Layer 7 of a small transformer language model trained on English Wikipedia (15 layers, counted from 0, width 128). Numbers have three digits each and are written without spaces.
A neuron's activation on a vector x is SiLU(gate . x) times (in . x), where the dot is the dot product.

Input weights of the MLP neurons that the questions are about. A number n stands for (n - 500) times 0.0012.
n33 gate: 510345688639476612211373531533684438350627556331455580673573638517517262513573517434401336673480493384484657562649605510555520312463640558521316548610648663613621412419457633560530555466438569497655667377527483403635418391519486424638531234345527404540467640572403726308253320707473413659483574460504581514332613725483483546479493564369705444500448557678401445463547441562486447520605
n41 gate: 500581625525493462565429400653354327484583659490520445565755588563437688751276550630423576443449383470610645594477553451535595654533417411698477453441294559660368382362383536342526533444456487458371450678579451429605352546617334210497376513536622581651522486453467523523658454535399493696409510391445604671618445547471353252466450273599346623539295487642461459620366580688473461379483
n50 gate: 629279497364595511428468833401504443614537602421482534469686564799496402369398647582373711342668612514374431535476371500420483599366567366624636514400460507515528759315586510580272370402454629469503430580430599547425358616470582565622394579418424353476612579532306563582316355612555490126640559358377496465383424556507320584288458413493486450593521524537646613459455379467568378697283
n59 gate: 503668445399353449424559299452545519304339575449418521646491686357398530628630676449342586562435571630593610688594568567409512256555509509534584509567406500671408429442482421479561584485390371362389413541469687446446467494527336361413462543584524521308593449663656715530765631566491457664430439540577613390447597444540578685472655469482512620585522540548500506664585304598456545552407
n70 gate: 442637449649750479447256452318287426414510325507723578669568430694524464486631331476448633403450555427544503545274338608546531758554577718563487324466510666504483633593503320503541573390455540463631552543723365419391537382490581510523385578473527638296684592574469555476487517316371473542436606483543511284409653604565250627395697356715413405544594633433292536443693520559535617514607
n136 gate: 503627525470368404523474350416393425341515419616598588553491428583497362638668716740337421513429574567429620426453366572521371513619435430407639484544631597630649475334388400544563484382542457401598314503529241480256515559403516353469335635450522522604395395461408446475637484689688617322519411601286696668484337327340481410535379664481574510597452551478577485409491479616448463472411
n141 gate: 351541503297500406450368627561398427588569414685376599327503314389543516497360542557362381621544441746529494616458357417599458546324506562447661667410478506616435475361471388468355507539388582459503277550659446530440434593323523500586371545408323545397462564437590523564440792598474532507694218442763625328639583579458296500411542429510526366497576393475563491685394440434477437439239
n150 gate: 567689551369497189323322708516540454393288494584539472497377650250462595434612538569535648577475391490370522639494398513491437426478408476442509410465527491563424558503384500579424420363435488637382417353497594503633432409463747600636397431403639456472509480539554560363506434581462298487406329487625327510688522481462403336648686443491494500606587453519193412678443543549735376390426
n165 gate: 574565577489543529373579507476319421503615387472406337414528288564436544323438461624543493500497550560493507572486511241393361464493503389390442323556372392459440446119307594483458411412628623527437408702395331525284357721271504376723604379610828441743480682475615574566668490438587395665641605524467416471450600493615393285518567521507607836569564490565288356528441517483572404615391
n177 gate: 475531547567429411569549516400373441589623534409343676625532598506510648346587395619368456420383590548491500331585328381648522423578525439568534433598463531413583546453437547310393622564448413662634481430573513664598695635512507368475251491394446409676614487519586465678432509432437589461434354221467610497698472345557436497387513332487365448767815471466382464375447509469395664339401
n216 gate: 438197521511503680586549490351732592457620524687667480429654521521671563589635413588336575441727486552507668482551455585352507458561654735679645563418477425598338580698687333479517339718651312480714500347255585404451376303480369690625518514422545442521658493687414524473632524672425692511442400565493623616627463514568587427346601510524587504503553417540426530544456467503784453373500
n229 gate: 516646677297471420536318356575533349435518363396654239572557438667429432497503337679365563551438455442431573464437455579561437477456414626655472298446592585674452555330519327589421661324490522565449404549557594510585516538485634403562614594237532478686392447572465392538625497500487484575372481465440373513497610332614397423406532148633416411748445421544400543553557589528448289453436
n239 gate: 520543564543531387588648398493546730320507391500626480323550629678473543477473524443476386480526380350407375379563677520516705521570526549380417514614403369710524471553573580345584192605548487490405695454446633692580441520442528593622321319357520543409609518483561490400384423576460635753470615490627808541548359280631661557596302581476387322533562510517712639293467389617469662587718
n255 gate: 352627541494554558466747485701450533417506564558424456261339549443548494371541429611377532324443470485593494304471461401593353554558448409335497491438534395584574574454395582497738635719669451561541503503352346546618365625594479523688608447549476483436592589261353417561425506457430406340346438441543596533578462518682437656617422473497581445497413515520578494418409366514488627638509
n33 in: 411533269428424525479479582665579486375645416436658625446334594503538474756182486453614466476516576352530626493460414413513402510571546579490154483267373493249514642557261601602558535620528394487623503379691396535262550510516329450400483581359296329301410415622683452409433571477517619587299595402674475587545439545500448468594521463646580612365656599523577441439466454516525640419246
n41 in: 448560548480464607510490219525372355422637604551676583598637602555529609614260442456555538477516529422535442356551290373626675555468522444536255575315466411490683547564376586356462698648399582563542451531567579573470350313358609342673277595535506497331422700592359645427519513509313426664386410513400597457552376275561520429556552564385471497557448599519575469459497584553421293408335
n50 in: 623463442543573553366625651624626689460629691409584449342666700524603427439366486456483408431480197534620561371402517436552554465460543536656503655622340466636534526568473466388337358551385620513497621365456376444280467503454559503513618595527571503371600454378272657490690490733426537542698391381536250417364419424507521525493390259459580567439403333490383585510638434802440770686352
n59 in: 453362446543418444699483690467419296656520451596344473546477500548418507450411287560561319639536578520306316394507402331705527575351562526295658473487581540458335533444699390269296401480418484464392337571507364476421487460439514510589623647467490473680438308497483487467375500497533467238507473403682535428407580578547442479712351413131524545527397510434421494314427477468393441139449
n70 in: 406524600368451392504313253330671525580637358449518500357335401542497587363622503480472462503671650545544579726456410578586483525534487537574446580373715527518669296496629377380490412476489328527680409500656439400472372255540670595584518401592486442366614615514583683558375514449500589415398552448590674542352722546524332204567608431565532682691468424662419510483760714367710645294465
n136 in: 455512367648458497401658470550625329336471360585598453438453674572569546659605506626506293587535614593421417491664602615628550485741500262657794434412417512559622509612397444586465533536591503480548392480333412460427465608597616456552327656371411477506338531609361554406401512491629547494518640568407372473479426560494545349506512604482648567444570420672587449412562385443463578541455
n141 in: 559333600337436562615454535565485504557510558486615490421490343352556608362292657568236680574635542623534434486404259569583507334318530503284605468676447424295427433434366300451427479636475490286441542463528452532618405507363614493493482424562510479690341500319608413459756497663613351361469291569457511585553583564493345533507714701503638586335773431595531291229331651520579364427486
n150 in: 433576550821688539778596507696645479546643573560368483440617531578408529547447524523711560639679592493497490589530412347439483449583673523507668609380313367496402467282619500564617738379610530414392473646614431535617844420455452284368586587503413467523349528431634439573345423539344567500546527688475746339339557387624500536391466681342541521497596695487444555334493513458576530533466
n165 in: 446401493638548361452379471461557581434497542308675418468500337332544580382620598273343468569563635653373360618386681507510375299696563469570412449507469404670522702391500571543604398717683535426594529628482387693282444489237445369616419386521525582664612590397748569284655379303375661467613442504658598529445404683396573420379329155475493437287654446338430565639521521622611521546304
n177 in: 603468540556564572575480423555469446490410779552708349487457439547560606408402646568758652513506564423481543358461573415683664379441288475386552590451633602618348615424490451648664517371544561426404443602434409633605523725656422526545466484607675507572523596554477328477380690241618437517630606579366289588493552369493621427375637507355332333650429642630494323500425270612353432562453
n216 in: 552028548431579736464660430500637442559765649612680470367448643355614673552650251684306747456390452465547348527251408500367314650758690563628577561517433422637439479618736500604699231587943364653552487223300461545549453431529402792466540655466496341457496672785556674530440552589380617562637326686405637438549500637539602532478526296843531500397709452577385683625565416701760351362469
n229 in: 400497590664477339483513791405530490357509576532573722452580645454678609637762223649464449575655523679626586530646500399384436523554581537516509646710565545392346516473411382670634256529703462443542575500603560603671350465414688478450654532412548456443584583516372584592554545591519494424617449551647419644553421568621441656588613474519484546563464423563487457535376391447457707449704
n239 in: 564517386299493511515536496556466544631541759549574309553472438529468445539423496567583479540362522493570436595644331303640234337496472689678643543380503348395632351564310344507326619629598608476486576528543609739496441690565456496535271436728212408514319570613379543584546408591331479548489389329571608475504447496635681511464651336614272471563343504790601490285532535476371437855590
n255 in: 440287595321580569671682480643340466462375623406428431311608490550633612529500576360457428347631657373665500274334278542532346470529478602473526503471373444656483701386295392572490540368547503413513347564341468316646397536424585438529625510601618373349442637503349576650497719329500447605438487563476483480605608584592470790571563398414698585585537352494565538438559305389626564605407

Each question shows a token from some text and the vector x that enters the MLP there. A number n stands for (n - 500) times 0.0074.

" |": 518455436468428525568540414493380594484484526637429552584551444411390468451306454586717511507492471509383336590510420643535579503546539366341398387604555588183585562447555413542492239508593488586586563541525386380421536484566662393481539603312549498669451577537479473463476598660407542592535364501430540521428542501392681673591499384526562502578571425462355665599367408536518548704476
The most active neuron and its activation: n70, at about 0.17

"/": 531451382512379341650738430432333533527507512676408496628551360430442531399391534548654255534428380463372577567453595656642482451525553392357620514639584419351635505506619322500453363566501519602453481531456542231574524664695655562480592611533649470584465700523443543468634536679407583717547395543383424618408520519452623722557399502414475418423648473538484528588279406459373671357357
The most active neuron and its activation: n33, at about 0.57

" and": 404441475597413416493455473436526562464594645657479501697635372458377601497440596501738373522411458528396428679633484550522450502678315403539478476677630521208625588323479354427465302594505505465565512397593331428556430444621615458349358453529537456414593702508429442569513532569504628570557370368336492565375744502439473528730520467451317488573630423540455482549421446443476566583438
The neuron with the highest activation: n177

")": 493427583495377543670489310557468590538637640544528453578472525336439631508273590484651378512353474600465389558495431605617544620666529470366525310619568585208689551367522308453479326310484560281565603570508515310519579438653540478493384571558499512529445546603409402441435608615346629572561457633468539579495666599433762480510493394355518292419450513378436583499405455497400563582505
Which two neurons fire most, strongest first? n229, n239

"4": 481544525474327387438602686370259734632690591553439548560669521370431577456405676566609504590705503488487352595473453647507602412518415334443430453636544555270536586460520358592525513513585488424343526539495444375448565527597525461503512662723502389444368589458385500504421478491589503696582368423476517648290530596325767565630351509532591468547454531357393614538484421438478677416642
The neuron with the highest activation: n216

" Vo": 279743369444514535828569334443397596416598492523397427698655450434446543487516609522527484444640317510517449656364450670431400507668571452347504467392547562340606467424629448352485509454646486465364500603584482583472502369604568524290549520565483648336481567486512477537385549573651642578587467627475169555583577474519561684513453485390626402640542192474435445514440388495365436362410
The most active neuron and its activation: n239, at about 0.41

" was": 418441481451407693544632593488425490446463568526345529491556547381407654432524379514697590478521535473471321585581567657431665429658578377381447426582447369160672493459498446586483334430685564465538484455485305411532342530601551653347468520433614519402452594605321486443527680712572570641491350444432611507480577418532586562614454408465387529603492537407489415377346371383369617490481
The neuron with the highest activation: n255

" various": 417412542496521536557621372471340625524565636569328591608538577562452451438357489377743550462740532486574347618634418507579587554550563322522535502597540503212578516348493381514485258394433389589549570510645331495513570686480348478471574469482585384399526609608447624415557408601590655430604376513521494608504603375541627546756517411652414379510535523443462430488326546406421509477425
The neuron with the highest activation: n177

"2": 393639466541433447607661675419262658496680558610515551607518627380373538547473638497555483546688566548492254664497354522515576387455624392366405428494651596296384573409580364572601501452569412462384560558503470313479515490641552445538453631674490425446387624578476400569560663630567574611515415392262508479338568533421725523645390306640635391516459555307585498559480439387435690421656
Which two neurons fire most, strongest first? n59, n165

"6": 443462582463438418415587656332407707611669640522453591504615543405398581463414632494623552543719528570491306572458499608453515395608474264393512428605620623258502565523558339563528473458468477498406561561478484321431536614656559492504587552672405478487317606590384489523515563469604559669562370352430458496257555603469732564614230418489572403543516504388428541539417472449414718361630
The neuron with the highest activation: n41

" ": 412492509491413457500490660371413635512747520617438638633522458297416397412513654484620482535509512546466323751378421634544608503593534348374307478500544406337687542362485355408477460523601514476227572675377414325498447618555678517524717544492506480485473623520480453454503509616424721609541389561373437509477563524463687540592457451477480385503610380594412494539261527635442616337419
The neuron with the highest activation: n165

"qui": 520523374279537370596751257392436588381486530438327432435542289426376551535562714410498554636387259408638428609472345576583689538522530539538434578495532602384534403461580545560568497333710550375546445673640489325403549370697598401383612499590434409390534600449472538428620500352360556480676478363477365489474661465483546606562556456492493383469540482377631545577630379534363282447239
The neuron with the highest activation: n70

" Nar": 432528409482526553526544216518501559534466570642235446572462456367397362368362594469544485441633431455444400769570479509409493481707435588494288435580555512423591463526743488577501524483647566426474492539576526198557387585521419348265569362526504476394462543450443488513486576500492582357736561522486402575595657491525585717426460265431522430499670337463498424413629569700295555360293
The neuron with the highest activation: n136

" T": 400451417473440476535633293418355652490585603480467333426420438457409395507375614623484410567484515591322446487512351538463438488794420404348375397478542512315691521397567464394476373518637583346265486545454635371447509664485597391403659492583607575400454634632472432511416559785521635550677503361376351454400586565497611746508339389359360430465657584402470453580408581506396431388348
The neuron with the highest activation: n165

" a": 516521480547425495474434518571446465479637604576348549432650561525368432613455561501670541537597340579532387648612576664575533633580388343384417472665391513186463482330464245495492359268599510518439602433597349469557436477450573579402631418514588424422455535611499524509525445655557587611617475429474513650528585530462603583559454079517415359520518462692454501451243455481359540449385
The neuron with the highest activation: n229

"5": 441427519417384417265605560437413619581613611596340465619546377435383531625465674558663468545543420462357359460405489611537517363597529415416382323617456713178487655511532391543459356439494552517380424572489516397610600522616607426640525556646405492541391620578352550407576388534470448595540305490529626533489646553433600508667466277507511397495419523350372589410434484358363482354573
The neuron with the highest activation: n70

" work": 439294550568376395628664477418373698442526524595187512556605373387532517478402457423694446628487490364548450529581457610543459518664638489316462504680511363148598539237484417530594592536577554417530453477642517400599500395722363426342499363519469634429553537552494587489447629575510532559566465520457561470525602344536509553599523324619494460505607337420429406555362464480399591447474
The neuron with the highest activation: n136

"s": 493306675466522564786615526490314618449492567451315573510570594436416422607399546429545474677487479473534316592579495544356588623636575413519535462506574602152493539322668410623611389487413618390599489570552389405478549496525578595424324523517645576389520571595497627444431542725495473521549344440409544456495653384474540520589369520561517432622515472443470560488113461594408681397487
The neuron with the highest activation: n165

"|": 435463516471471677466501503476437695449287607566496453557531582406385388463406542452702414472519530658327418608643456559605512544514549359473324436651573476275454497375421524469546272445548382466496581530480351349357415562674729471466547720413392442528474547518433562458429568629441685643521447537479542397283580566387633719477494351545598387441626439294578437600363355569509554625399
The most active neuron and its activation: n50, at about 1.1

" Vi": 522633276431582445542658326471445565376421532261374444506641441421458536505424692472513545603523325572459408637471409576482469564630568419404398474520785734391656517589623468465529453599725478432417490671522469396444396463627460399346641482491586553357426651446645540364469522555506716440678410418394263532418580531582642658502401456420567355446595386501418390515609380444520415337271
The most active neuron and its activation: n239, at about 0.55

"1": 418519526509323477450519510351447678576612631602364499552539488471248496447464771460592376691599439507522313661383450576396517352680543412386292456408534600222392629387644408524490424309453455544388529580643465336583399338606710428562486567660378510554398615463449496477459433590484497507470418535469531514376617542414690469611410326444510439379552523400408575557464549364431474329497
The neuron with the highest activation: n150

"ford": 346349322509417472463548271373605541513485559389406420498601388497400477487422559573731472528408508415549427607467554522502552365614437460456436446478467620150519544409641448495659595520531441510366440458631447424609607539689604483361539672568450392434442605353375631413527542367509576541352432625489509571612592374511626548574300324492358333363590436479682561545421391538591581497533
Which three neurons fire most, strongest first? n141, n50, n229

" Score": 394440415602377447643561402426332677517604516562293533436519399389504563383250497416579406573408561546395545671482581538346473506499513397385478409677639301313569623300395417389611597299547448543462520549629595403543419484622449520402500593481496548452533547606612638508566701516332489543682342558291440682311625422425641561637405400593536406623704304485408587550402372458323385354379
The neuron with the highest activation: n59

" Team": 325488531493388559598551231525368665570628628414369522554337333478462527478384464435625393530438528575374492656495517557403459411662514373411493481549373454219555617251596479342590475386498405500374476650539554362457529487676576525416356694467481532523548613619596553495458615575387652530606530510366430709459591425572672619565451393583575455388784377325494512525403396422422509362365
The most active neuron and its activation: n165, at about 0.72

" C": 361592457421530531537633298506404645629555686498429433588659595458519438450397745587534473592412488432447391644563361638616528562675520309444387432577523596320657535342627340452526403492598537455311499713440587449443582514417499396441570608682588462421588518464388457400284514665595692603690542545378314510489426440571554743607273371531499424447511466376457627498445552559536485394398
Which two neurons fire most, strongest first? n50, n70

" B": 393529447439544471622596251488463720581650614621465306565503589380459403416336696590568427540448661455425382493479514572555486538614495340333486352553481545453666521446555363314479478498636483641393617631476570367433623533414657496319592680656642576381473458414241456577354483664526633575603514485406327458469647555607589728599386374459512394682599596441485636576423478551502580369449
Which three neurons fire most, strongest first? n255, n33, n141

" age": 451407438552336454624639595528349628485578502333298624368495240444539525625407387341668417565565504515394457504381453563510538554485549508399453372722334483269593595367606513502632480329536453569426506729549538478683514353509499393187382569577408435429522533478330696582419502351532702704661466591439438425424742417557573469526426398629413436515601416451548458669396491507386536413573
The neuron with the highest activation: n136

"er": 368347414322606479559493162503572591436620720439343375596489432379230381551451640419630442552443505523492462540522509600563605396553419556551346484548463732309461536365566357454404566436467478512476376606511611308509561456538555501395177540623468503492440541541498456410620522572542576551636391373429542499343543574591556642622446555462528407448721554455626582547413403628393600374447
The neuron with the highest activation: n229

",": 372550388596532445612647457497427524456450616393473634618523457479436508477298563555756468528426460533532373772480607563494550557620424497423499347639638569246594474349608305519537332508380557573550515549533389485399497316665692501485479571705604488534511580535335488580433692550527664554620221621552514536366585478499651571623459333509463464498592421589414557573429432472420657545414
The neuron with the highest activation: n70

"8": 523350414463347411493655490425402579614661584486433546624743463421436482615469670490654478549466578379459359357638471669496514412699522364385353383553523611163640633475602424498501464399366548447526543558659483415613530333589685550441444528570415372502509617563503507349535575534522445666563279568494562507528468521313649505539323287491459360482452452389489578476472539486323410451538
The neuron with the highest activation: n70

"0": 459409477481295413394576545417503705519565673631367448509503501500397528518473804581595377481526390565485326540419484550464600350619451390446390411496616598192429661244555325431459417391480494553345475530603500349598517434573735435543423578556410391515397589477397563436385481611556535553483325576546560533325581528544678476702331387437489446406513628429472518524439483389400441322567
Which three neurons fire most, strongest first? n150, n216, n141

"z": 340513511361527346673497235324474619464488548352414371520375406503446584630363705452583509357339480538537370453397466466532610374744474502344635404441643544363619570470553453418689553353656506634508521433531525366352633559511741539442681501568443545351503594373416434553433611421372457500564487409496464553509705563523589642524462342363554419677593369427655552484473279612401454333445
The most active neuron and its activation: n255, at about 3.8

" ===": 457320548552448472653513397436410575566475449508446625590484521323345492434498605396650369561517574619374452683586415654501479435590598313411508654490653507378711638277404321438554281436741501364630495552510451436423546388738684495534444528531480339496474574618370457378616600506469487567453532526427404722496711530497542602633587432503722319597583499441413501617250416575334507454447
The neuron with the highest activation: n136

"3": 330605455501369450512621577420353751582614605588449508577558603406451474542403609544578499409677563508559333577547405515531597429553560375314347448545595504269468546442564301493653531510647480472372607531471451351478586544606495410527516585741483415450342653513399325557420645440597600675462430495294462587364584531398712591666335432579552424670394518256543554579512427432492650407656
Which two neurons fire most, strongest first? n255, n165

" Petr": 232510360394587526711445212501507506560488564586329415550510436256390549488323562532553499422375394468377491507440387492427590440622461407462408363444471673336528497269658371519486544412468420382408483543548618321400556599585548401342407359566543490365416603506525539295460499520551621450453498403397379514374659527521638706526349579408501492454680431451525388422467456715413643402394
The most active neuron and its activation: n59, at about 1.3

" the": 414609486498399515594488310425428586567540708528388572492598475495440456537522495411757537496612428612509469623605443527556500626561443366485451522470459384037479543401503404533521257427550481398475581445542477431589481571589574598546641633512540373384528619574429426485506464613557550585628452536384439514505668417503581600565494352520485458576548600579452489481380458520395494564460
The neuron with the highest activation: n136

"|---|": 303339655549402613729477464474319615455463574417432536436586343433466570370418554292554551509532464547345506659341340575532515490483545219592511313700548642324548279381445443520417377529600397520531520541699509429460464607581603440462536465537358544446420675553352530430384534508621438534549347524615407363415669490451617571606318293395540356606418597269525589610266444561434517542369
The neuron with the highest activation: n141

" after": 370372437595367523485620531582422453530559627505311555522517519425390524523401476467653467639428598589346352574598510526407572424587580436369319396708713391233568539384380462634553322525497532579536581609657386244513614379590490477314495565558602409372645575237405587480633542581503551624506467467318455542425479553619515509501329425485405403638550480580545528427316486593450372685565
The neuron with the highest activation: n70

"7": 374435587440422386404667610344408725585508607501393571456659527452361472488488665509696424435518509537446363479553519612660546532607503297371519472609513639231548668603513476533652528436409500712449619600626551314609480552625524517494581554672457412463433491475472393505481500406539615596605445491436323541320479545555700566626184468536476402480483561382456592577453419428491586326501
The neuron with the highest activation: n141